Layer 7 of a small transformer language model trained on English Wikipedia (14 layers, counted from 0, width 96). Numbers have three digits each and are written without spaces.
A neuron's activation on a vector x is SiLU(gate . x) times (in . x), where the dot is the dot product.

Input weights of the MLP neurons that the questions are about. A number n stands for (n - 500) times 0.00092.
n7 gate: 492596424595699496320393616475526547405398410545667693775355464401573586308515469684379485616470519415555493504255459397470359584414496227453336334617459801541292582569474556224285693614409644538433482261359678565327565519473511446460516745652637709359500386530408527376322416429447435638
n8 gate: 512425461612460496484441409522227286496663338343570229553508489379406489331769492527631526532329470584642567445488404719793656530546530647512393642403614390508694464489492428426598401446597515476683341353751573663405826397611649635374468242589243489574628465431492254477379609515531243508
n38 gate: 526466570242485560265373613382413700423574381339337552450522376452333358635270425661633568526507489417261539675397591353485448714594304547367627399747366308430482324610625406475310316604390518402464536531286445546560333645459541477573673306475274453630532415511448608529587530336345514333
n42 gate: 488673270783296562345443372584441588488488558760508431453385496358439631352638369689419731582706476607656477549424520343584341332409641626521667167407409425556504387481637460717353433557657412208500598832536476388595553456471398611568248549531528468431556411809353382456780293588706496425
n66 gate: 535304351543595427565626682557448232759397378708464675410427541439439521564246349666486324471304357563381352564373532528610507548430648347353545645486528748507575677579525601507543577532582483670493455552545422681529511581311518685597444450697636662421740329521629407323462504388525524594
n82 gate: 544647532665807619402317303568323546340577466417415344835563632419605516544351484364524212304444662524462535431488528727568565745591593574546666385291689488580353396573672614693634390351380538492563570407457708323508560346262492422618454357354423599411375404536549702448500657655327736717
n96 gate: 479517396687260351588395492700594575633679295545217323444537736496529660488554538537778315580575553333574600554314566609595533355394621496466488513616748288608216655520218305388651590521525603462492561321484434448699859455390479619583539512627575434279389737413597504533577238439720764606
n101 gate: 576326453471331616555677392215735396616759510630299559511479732478548417760427441453624595448617657511652444654319396493551452578661444560399536604584482457540658492416406536325526468467558607437367408412557518521370379295448544426866724408587522586445656442464367430634443770306456465493
n109 gate: 476467451586630467616706442569428449512553740653606442646368602512447476613586644346467484359668372652517563459528419738605915314436587249555596579684420620654559695641219388359612548754455337633601580354728565379409553492488570392573568691484492665262531263277549702642428770359471415296
n112 gate: 504327620515403334248325346667412568447542511567572365321352681243549737455542382440688471442455578722472376534444288430350682675504580463574411596504629552732442379460290625561439408613643665684559478333729553280753644366435614404598555380572580470636649391567374462567408440526636521681
n163 gate: 681397593428395509423389720635235375428538516412390264414325692407466421366708607403441619289652234346403557641559187504811611651671647595605679237310637587466618680561648728289466359678513460595450496259392361561470470442448577573376628536540534337534468479529739798618715525237470616566
n167 gate: 570176451731462677483513428426371402533686520492558363272459711483488602451504592299809420370405536650397572392504459600578463500671560613432403454339585553451448479488669456425746468595537386626565432348626591757496914297534692736409324411243583598338624203484550587611649707541674668755
n172 gate: 568504266525582382383584482551454476453587500407395647336521483500624496335562740611572290629561543440538305416478493662532551531372483560370450404644535663575493414656432338756558341467486500430368838454362421410511580432599278209443511270576739700583380294493529584665542641479428346581
n174 gate: 806282512434547576500658424504528500521344668577595620440456650686806577516611571729590596722389601770440401326455731512573521866314516600559375525389444456655472513460402604591450077397422438308237616388452676646705327273571546584547521408445240431690649385577463537582488644419566477476
n180 gate: 492349384540517713439589537432473576548520439484540648496575508412617575353403650520428496365668732528609465371731480301412488368496337508508299455736794386281558375454452590385618708645588363618615418643410604496520681366381383312119533354312496512089671648635480234492430400397496629752
n182 gate: 665351586722306538656720385387404579519590557258504482380352554583572544578840542489721332531380570515747318470575701679455390606378431625469267443429474500582268496590436437749470386689560618538511471520393744399477364485285675419351484556558458467613560383638591360769518564441466425570
n183 gate: 669519447405504349270297287475322554292272349639481346562459354584462619316546504485364349357462318474567456382387571515688290309526639662473362465595530812447420374708579474573837400546583486515410452376548364449388534537415542430587401553435629564546375458308416225316445477496515568797
n190 gate: 358470492559284406542508560184410496467353257736504294443776625550572335496795648542412610457538414290609605572500446345421492492302455811660339380630545401563669782629613361396589570689517727445483341787385345548641593211367669226434404645468567666766496445550449327512504357504492528586
n191 gate: 365314306430532417414672504463371496659620485366519456534431691418348576392403602481392323488558371405269736539442718364558668346698241591580557662570705485384545484429523508511527500613372614425282621239572465645382391542354418282382552674274286680379599322623586598765477372664337397473
n197 gate: 410608358413622734687337403489531324394461519714453586599392656508603605516500432660539794628571550403582325484402352339531639527767462381614457568512404419465398267443728477462560639796410200480512788376492575523612453717472405528475410496768528516702386713191484528543234618481512511512
n201 gate: 590215344623453588383471298659745727282640434455488414460573516628454383512450492185328500077582383254612476463557301624439583818326488548648524584541279641529492449536402520287463645599274445462605524587484746657646669516454500529681616650488566484533337689745537637459484347719409593415
n206 gate: 341341424500653566330516484383598336744468367559536492329579481391585303703411455516696446382452413708412593411711393711600302380508636539545535504223221583568311438535404402634581347323468382749595512487437376554447597488504755369580729613347589682710650392361338597786469649457564230594
n214 gate: 597384647271256433599710483692528675614345442330451249512327429529800359330479471411537682442467584476359279348658605580443479634476322596584665542500508199585563504630296372606450316459366539292701289612456634586533443351496434246543309221656611415443679533593347409601504492307467372291
n217 gate: 550663523348524472295378552467393489418360389438473485624856654621586573469480417361570398615714664569691376582574531413531496281266477508552665294434504427380451569496601317586358477363655400441300640627362799355318547538663319663675496522347461573602150617624705245430561637400442526622
n219 gate: 560232461219544704576421645520420439436550446493482648500528603482640721437336486592521714435386336758500538274461416403472504631668387538529402391788503580772555474606617625428547566308472432717479600605444362466410543535551543453296655314435286577300458496454561493486503329349496480472
n230 gate: 292564402563557677460345733686681556638603635617571288569337663437146582383452404645472404412342423450459580480433333646810619428333500396585500263488423620496371500656614519515301581721638545664380408641651413602604615500653544468459443437602579609548690378735540480563473607170780422512
n236 gate: 350533492455580596702298500581520450472553473524541369539772500684459408787701562528695563678447492316474441315342580448634381543741535230588356770700632480342759521641581416602455588467358457475323369324648398508247537624471196392474326660344803725545500724354257488593432504560500512556
n237 gate: 504654250370366527382343346537441623707400766688431378592559571296552445491491683603474596434297576513613700278599359529736413588415295576723394403487508674418488325483724555570539593556629443443526668382483082115619613436491531791505473443388513530652440267646771670444487314449223778394
n239 gate: 383508363571455701731297496504727448520315463488575589580430523200397562594405651523653313724720535635315447512316523580738528686481679485536508368378662504320383455561359711481496381713724205264403565583523414297540618496440702364331406574635555453674433437535373583660343697601437567546
n247 gate: 423543512562328651712375650558470703299275515362551324316481448387477561423204559331662553492605348530435418687481485700354672571374530387372336453589625291535496504612384511786571675655546430468538451267656527385614554481385543524541581620763523282274434570431817371677417655511368551553
n7 in: 467552343427711444504530556576371410431474611529570562419601581588327496366507496627391699548445608260252489599227471500511563560532203511670478366376468331380581557391843428525334493456434538444374543177575631339782654514631729500382386705514368630658551624366463526594504537550526535475
n8 in: 724751578537297429483587471519359480410718535472447686476307575245322714219640554561606452308516488436607552558459484560565508425581655500415508345418508444749405402587480412618687504743582559492346396733520324634596800423873442609449265389606599528298750455496338248756292377512689523419
n38 in: 436554402508578512550427137518537504685360514500625303548660478496565429586534393605455287697670571489603610374564672541436470288262533581582266542390481504590453606460477563311684426481579540142437577357366636370223451373716546554227315380558542507340358500613317481699356356511458654548
n42 in: 462686576557661266550381512557615214424698533466439547253758317443442511319550604731489297609588515631448257511303429415303450559429485478543668566481563354371669532595587381595435440439325605442369400540496504482454424676706631278496504450376446414665659527568450719398593744402454194578
n66 in: 657235386433626500564763516530334095728516380597543660088635587484595461586547377567410634287468612457706489512516644757445607492640637358370469580500407554379553459496630662338651654646543624652597584417380311508544488799540607589376459489526508691346546433578572436449585413671425657504
n82 in: 550533860578477360454339416440549548705463461360665310531531443386583626722321454477696372463272316545376377339736486655536362425419773260472504621226518240591496283838455545557666317354209322722446478404366523487472358585626362812548367577404601838615242536536385757355233390307327336491
n96 in: 688411346658486150651535504562552767671553412587500562521349864518553444278337500443938538934438414379486458672483678739435721283327593303450487630513560366731551577394539689471682423421259375357392470454651377656330659561639580406440445447504571357518425214709327425626410509535619384422
n101 in: 476541508561383392475475525412365508480704384250643608591456492312853528613324558844610614214337272320475563287451444595553324476488276635689656284480751656431657441520585349520278424606492457628484405401508549582351422348417274500483542660597529701169465533415648525657448553592207512488
n109 in: 664546515406442477697409542634756536332346536415342380348272680312477426444530462519377536618597599434328507379429548558567474634566406686824493428466716335452287442406534478338375551594504635424555445429430649733645541463531424706332449644600609430609456833478364764418376294474406433511
n112 in: 582513611405525555309185370442343578545554473557698651464585472541831795414558512365541448621751673444247425471508480368484442536553436412475609433488798339569488381686447331516488411619816270575285276556436295571308409310358736399487363569469603516545518484533442334170604504496459714770
n163 in: 294796622435725406597388652518571558511619467436389598678466308819577515595311500447626623430408414639212544573310538493553396500391426429251673562600440658569316433526527466702558827565515449302458537347492622449492377496437477469540636647320704413508529481470380292356481650553734576259
n167 in: 528480720344434537698536455455316549456696416532632322690799643789484791536263468579496477484436641559475372363385389442611391608492361344624571561428598418623585421527376500596318582364420721382465481492253388523679640244643476333596475519661339579556816588369783734488238544441460481575
n172 in: 476549298703529240327572695560430663302428470626600500462543734548504696350404528642401357387456633422521512496583586612405624423563496674643500532683640601457684393466377508500737255349540424577645655496699448325678596281236167488417397615428672790404173381528488476666418500496580489340
n174 in: 635449430344408420476539611474412496403500548331535386579397702602814734701410319485554602294430618660423406574574373553558461620741470352416473464589466664574564444388473504619748401481628393389477617389443519318468683534480696703394318511481230419328346173539791461847378403657539515538
n180 in: 524607757432425632471435192576264715472528446663443515391476457516537341400464427504741434701512251460576445654568409571320391309254535681624547631206394192692508304291159465396565350403183611508595641648528484596488407560631390442584684383519613420678418516492512451548669476373560511405
n182 in: 650489504632261323667467376642435531639298671507364462404529404257556540485710526515511293545408706327623642515540453368365419397392351493610464410478558320387486405426511428472556406677540441377594654562720434433459596580522411508581274765342474518319264456646504567671791592315382420413
n183 in: 646260454723578491364385479670319428542327320483449325785364439128538409492394475730353594474778645624579358483538791738533309362363557537626537590719566413458306526731395640577428644601479540564322586341682303307312787517247517543588504268351462620640531500416504432517516546342521369430
n190 in: 648458548668538671575575641325278528426563454592593285457504450388556559626601677663481587602742431420387590320411404609452571273485316812400595379593489441400615809453652587579560620451481613443559351469438429482670481379477406443395198409311313592534281314478519286463438463640362666529
n191 in: 485641566606598205766400530576557385416339313507548552571496560500334313323599463522329567719504568432332514651776323614453607380568401368444407143599264622627440621412598596500404461559504372608457415419486420448552562255541445757531348538580548489405305478569352346362582343439500434561
n197 in: 330476548575725516460548374522465534496416575614536564731379450759532695449568776500567773330607539531612247324638496430508564546500665392406519549361554734693317397481678554610564617464559040726566492408710646527468381613581556520492665310527185465500462738524468520535585432414429323317
n201 in: 418290340562479610513525546554419629348256469504219426420540794401093480451454329259533632257467508484367448666623431488299380576314464496593674576434472350402667423349414379824442423422529414810537488799609603697592488581399675340530809512362707589583566743516542558541653459581554598464
n206 in: 550176217279380314425504358387637349457430655626605515305690597442500534442395371866500515532434272477573552742361132572635434556405485356544348492426443481454701420489546682637547397652457401461435462365416365496575554588476602401528460660493570554597322647500590590312398438443403577823
n214 in: 241335376612752394500437597820630532719384425455434641468602432517095406578554559541533331555392467455137576467376459520311629472606376504436219504587443801290508380508653549492580504434678378622402746422671595270635363590618571644591582632452392549413597280471646846348577500386396524476
n217 in: 638473552328365454345375320574822493657346749363541670623279525560225456567391557526384573599489566606297543530407511485355779301412482383458518504616676438481702488421571540346549526628713617561434591374625672493641691356790617336492504426525628567635408395686572598578529474434410525360
n219 in: 507626552170666584254447569535555596489590472300481525507507442387617625541432481597635860569316559507774714360485441259459462565541352471234334397575540412306464547713403701432394584365463557576600653547360422496511568301446523508614590451582530485511336406645561523128617654526493404574
n230 in: 410324563437589359556663516511627840382264507547555533610527413484417535465461603582625431472555700608545352674445570435488449599546694397504373572630623242566375638409363550383242435618379336504608588529334449387444378566256199556726655507662611527603492661375516453543661476713138481165
n236 in: 489402692665377480383620473359616701381338744595658565493500522454450697428330298675515463527362353587724485658592276534622388589266697639512289535546391296458430357419462526434337451477423518449243470589526573585371485379692535535311436266320566432739627446588841577378534554576377402440
n237 in: 467416314343474576672533327442699386475434512275330547412301584567571492488454421348603665411338439585699524191463414431640679560370560621445195340715662687537440530432025476635462277537736484668316561557679694274252629418508483487626440442425417308587651454303454496479346425688570559325
n239 in: 640652517686423559638500728539654496455616453308815402524496584309475712594625258599632468711450435524535512575521414488627650480484468617474553234558520402409556136217727545548693212467562280466524641539654545555525529520720471449219590450635546508242699703414538604389229571455363351821
n247 in: 388736521724504346610617443520503367514672340431658434544452382553708662462532574618577449493581318569376493369615351541566341453459524514489503396546428407573493286456524401473553435514164293479621671511552374517543489548296366285302562566336451393496747423455514521343284630597714527311

Each question shows a token from some text and the vector x that enters the MLP there. A number n stands for (n - 500) times 0.013.

"\n": 483541567710542604468628575599424542608465468306566530453549564583525622587448471435402566502531395567583462453476504404378474470369445579669392605498438463468552480447540485414407593431556465503434498460496416595484669648335434427804566465528493366502325486485411500486587575344596400492
The most active neuron and its activation: n201, at about 1.1

"outh": 348544443555587369631629442422307516522523543364459531358474429517629528627495548392541244579603426498494506581451533583390564376340478486637567487582507544470601546371590558424400532341533448559410419467461499692453518547535413590449607404550508513400467536500520624421569347316592407570
Which of these neurons fires most? n96

" B": 293620508496433518550596482527454656462463471451522507378505376534514567617211512564481492519524383590485431468573534461509513409414531487486526440523535503470400403485561471425463595438439650593328469352526285628410463552260618614557499449638492374424454469465312578536649567520521301617
The most active neuron and its activation: n247, at about 1.4

" runs": 297541604575522480516463356463269507440555471263460381502435475536577471477377368575464398580473435562656466584443651438359467465429530518601436539490611537422496481432602554373292492370549541364433432493505407640534537537661492444671396415460585506511414589505413603531453380405695440578
Which of these neurons fires most? n42

"ens": 421410496382493502359623346362473574501480460523516628493464413527482513512320560444447326538656447588421382329567560459587544445426453578432423459451597545449498369432707552508350557480574528590505379381543553608540490571558345425475394571605621482559256568454604588442427476421695403520
Which of these neurons fires most? n217

" Rob": 267493504466308515477642465389642713545225396371511663403489373474392456602546303452563604520549443609535449530423576429537504573468488562432454554543513587397549472534565468531426516375464543545498522456557306528460575575598536533541547446676451483491531546453419689437514486289388344361
The most active neuron and its activation: n214, at about 3.4

"ic": 318458469431387648660696620341507703442531615267558588327487611515567506489528530406472462553521417501576549346501492434464458629516492623616427450429442614547373484473713495469588612418524519485522566365475474391489605623540535636552483442618520392488402499487479564321502476430609504461
Which of these neurons fires most? n237

"an": 256530533583565398680710470567492629454360467432509302338485437461647598647481355421497305517591500577532450670563348484474445458438481527588552596462582520420528477517634531500489581500531668499434435382617466612496612589591609578424541462486648522518478432429492533450609608390630519536
Which of these neurons fires most? n247

"ne": 224548537535406516517777602401505531430476512392514593260496440481521469518504509368624285483599431427471503625486506459529602446415533509379567499587530474416656703512641486544559417239463551510427394406595402569616442540457573499567506446611434434545413502516520520376586365441623552456
The two highest activations, in order: n190, n96

"or": 410561373444499515584629586479453486515465580253527545440412543556534530556435375499533499566541437556624509365450405317439711509390494644638672378522458569563498544423658606546427542425534424476455506449487346339405625580533657523541415463619556493511325515504581616447503459465699505395
The two highest activations, in order: n237, n219

" de": 382534578502331603546853523527447492499449465369424546328600410507601671624480428521473501454448384667527455496436527250608652593440464551390397464631452535453493634479728551493498657426408576624475452416536451554547590631513572549587446497486486502562497419504523450378388439517491523381
Which of these neurons fires most? n66

" sh": 374592551483452556508642459541471571474480530142566460504623646474497656543435518469499609558537430484452458502432708416494438396410547563607553589493379480418497587381496689465484480365475598411527386538640388509487601670580422546471514365542524386435419430467322494424425461403605490607
Which of these neurons fires most? n96

"rat": 549555436515403442584618581615448429467444402219473579564407456567568610667562436491426404503529393725510466360403537442642443460411430625573641498497495524509428459446643694405592441525512423367444424516556372441435660501549579507565478379440457481539402523433558668362532460349694472511
Which of these neurons fires most? n239

")": 468510547505489590592616558263470575503466551429532567345530653427541612575460405482409578522500420606677531419547555439416425455427454491566429487423504501460499496481628466435401617342505504418328558381485465629529592633466625481702540424655520339555254434479424576429547365331524439420
Which of these neurons fires most? n219

"ol": 525500454460325561523659396465684544401319420396499615491542614495668453596508554421391366417352394487525464429586478503574487618354388556579495579459296517610643403499665522568532555448567537624518387531492519532493521768410548482498433566571625493550569545361474666463543530370414370389
The most active neuron and its activation: n201, at about 6.8

" t": 388658502498421462636637389589490665482481487194536505519535544499477534412244451550428545600481429459463569682485605359491532350511477515624385477521405420374534544506588568343472458432585514480393310490630303615476473525363587515572486435469465395454539503516364574414502539445491550489
The two highest activations, in order: n191, n38

" that": 522575561545518465429497508423353542374570484312471516489492605499468549555489377539275434568523424505476403435457566435566441469476541637672472368415392655597520522386541581428400675395488457532477438541539345549411522565508543416805476346637514486548406513523366525667514554502559515423
The three highest activations, in order: n183, n101, n214

"ory": 456473426371573503516523478306413486449475558502435519288543627486556652499429427446491473586566405615420488504355635491441514607429400684522589456512502617595482504399631489513515563484671557484380481403451461431513569561468617545696471425592462465609321485407505529400478390457682339343
Which of these neurons fires most? n174

"ater": 424738428572468306595672511516369339408670388280386568405472556484679554425455506476515415551483426509494440471450553481471460330440498555665503415533495635433604520450497539463493625551475443518455567481552388423376647531391486502650577501634528500464438563396407559526514451354439318547
Which of these neurons fires most? n172

" Cap": 262522438441552493642584358560600482595561518451477681381517402581497638562216385580397638560556377663387413516375655421485548474460507680456400508479496514540455404471515485521524614502532584586458546542484401522519579596495551592528497479416444444504360428390490607405429369453401307455
The most active neuron and its activation: n219, at about 2.5

"men": 324545504499458391441637479402412526520481665329517525407452527452524577685499377476572507563655423563531491402444633406333590327466493635634527471371489538502533515511802632441388550462624546394584394459479410462474438577475432620551438484541515429515339491468566487540552350365619396450
The most active neuron and its activation: n217, at about 0.96

"ar": 218627493556327504605580339628482533448480510224564502479450566572557477580697536385512430592577536514539609513572533546288703570467605566603601458471507613426494462464477427537432546445559555497427384487490406481438667539604373474447419478727653534499497466517444570566530510464698584520
Which of these neurons fires most? n96

" and": 601604482585472435515641535383451479469568569280567490420477358478533550501615473458400490436575447616578420488469553388541523447622421676616390361431499570405560430466510599610414598516493436526358492446546480616459625607374481545798442566413478559453376453512337645624628528465529510522
Which of these neurons fires most? n182

" of": 481611584606469463534679476446432511398529604226492480422433502495544571513509413492425444478530412456576560355450552474483510466455466731627458442502365530533413503426579756503434711581481549450512475530609427565456476516405455434829498496600505514481377452493424506549463529419544632562
The three highest activations, in order: n182, n101, n190

"ue": 374444573407546242477499425528512576530395519354663518429446296418478574358582615408494386577697480541379445556388488438501534504500552507515424389610385665512587603539356464504575492455608572553392357488533478650588546555556452496578449588519544559547449427304400644424531554510634555456
The two highest activations, in order: n112, n172

"it": 263532543584492545629675423545392488469409594272536434465463498594600520514478480522399337555582586618513454541463414630395423388458511642698545518419522525533427521378564376415522574518562507513419431572536434552496530593504411555405434290461586476514495520532402415419509450352722738615
The two highest activations, in order: n180, n219

" Sh": 298590533580476437527693497633407594472384562215492477502670458553526557552479518436505493457535461557361420578401564462543547381449469446590596548486474520463503556425424558491544464507494695493443395504671282531458506649483397561538515311572539397456419451470326537522570558329599439654
Which of these neurons fires most? n96

"ral": 452420382364563425536526536446465466546623624545498689369374541466615512520424422433522384488718422750319463390522535463581606497451449577598654447509489590497527393455547611452475566589520482576457323389568491506587504615455452530541328571660408487651299510461564604410627452537479409509
Which of these neurons fires most? n109

"elling": 388456562506555574561634469421396534399451469269548538453390493540512522456454562461325400604510521402611477499512508461420518348536506635683501466427283718454367536452571529379400525294422579520416475584558339619469545587656438459524545369606574697418468482432469557478566552541567566585
The most active neuron and its activation: n174, at about 0.67

"==": 671543501553509454532464551454523539447674729266558540381476522565549468511525446485485566442532402805541519449363512390363571499382485580478377649471382506565473432408551506473447610369614505516412558473494394635524566664566531510668431607507489501635352399489340398484523425417580550387
Which of these neurons fires most? n174

"ant": 509434432529454477478625517374426483369546589283575536393479463734580557643418417356423468607641438588495565408433559345473495465446474662618568423502344541598512496368773641554477533444632597412545483461505433400529606533438496555606508527653345480554390550461509498475494384451505521396
The most active neuron and its activation: n174, at about 1.1

"ott": 357681450547440458484516505576602474363500388352572524314516376600673516477556425438415302604586476563496475558485482607425474330379363469635553561443519404437472476484542527466475639452556591490454419466746489504466464499388520474453527488572585598501534520373350652352518473272557370445
Which of these neurons fires most? n174

" New": 389499543577676357557719501437486585515483515416462481245442451537606434685640419509540490556500388724433525574475573464444442392397558549527400460561517491514481344487508719541468549374563465510397559425510497603455601574458539648438548472484467442598349372365326660436544442432438384604
The most active neuron and its activation: n206, at about 2.2

" South": 412486461408562303538633358378362654506403535551537493452534498390600515598550465413591477569601443592371437434496617480438609403397419502580475545474663524392563337354463620432442618443571451431442374551550537667552654615481454530612521519459504525573345520434508636354493348350635352529
The three highest activations, in order: n217, n112, n180

"land": 335484557381624454525499542334524637409479454442545635467439528427495543641378468464529417578620434613490401362443613412509479505577416501592533371409429507517601434366596582444466576391614468391551447517480443583529602577362435457690379573528427412561303493478464603295452368319592372391
The most active neuron and its activation: n219, at about 1.6

" Ste": 357688627482414549553582505615553628497410433287617539384543360558532555503445437497583428416592324634383514459510476385562431488376527490507475552576538446410524539422586531440431579411545500347510539478732357661512675434523568583494479370534580380496522472368446663479530589443632457579
The two highest activations, in order: n247, n239

" campaign": 384550555497558456558562613400426566473462434219480660510619492589469597672300437421499407541529441652489427665444613332495457441540489653700483520410507525505481608360563613420301473540554334510464541521457426568399615576583539546610491461542625502619377541557468553580492410435500500505
Which of these neurons fires most? n217

" James": 281600540596600427451608642441498633506469507397414435233536290528533543532550446468497336415598413532498359611433483475490518402446515544479403539454443543544520579417601569554427562417542639443438339403504250555501527526498464576619562399614539506576381526435494588538641411390555448524
Which of these neurons fires most? n237

" le": 401675579470327519662503384575462482557535416292540584293530564457468593532525404456442518475571457716544504575478623537476486550507433670499434419539327541505408555455545537490455607464318504502492412467608333476627640544592493438578515432642692393478599343570443447401412472441596591579
Which of these neurons fires most? n247

"rit": 301402438442435510564509630585540473483325505467527589396409645438495620560424465487344389610630429702384353394478515629734481482538344607676656517435566524532419538347561553422556532553488496562458569440575495476433553532620419475525453532712546506508385407457538588474464610391686432425
The three highest activations, in order: n109, n239, n172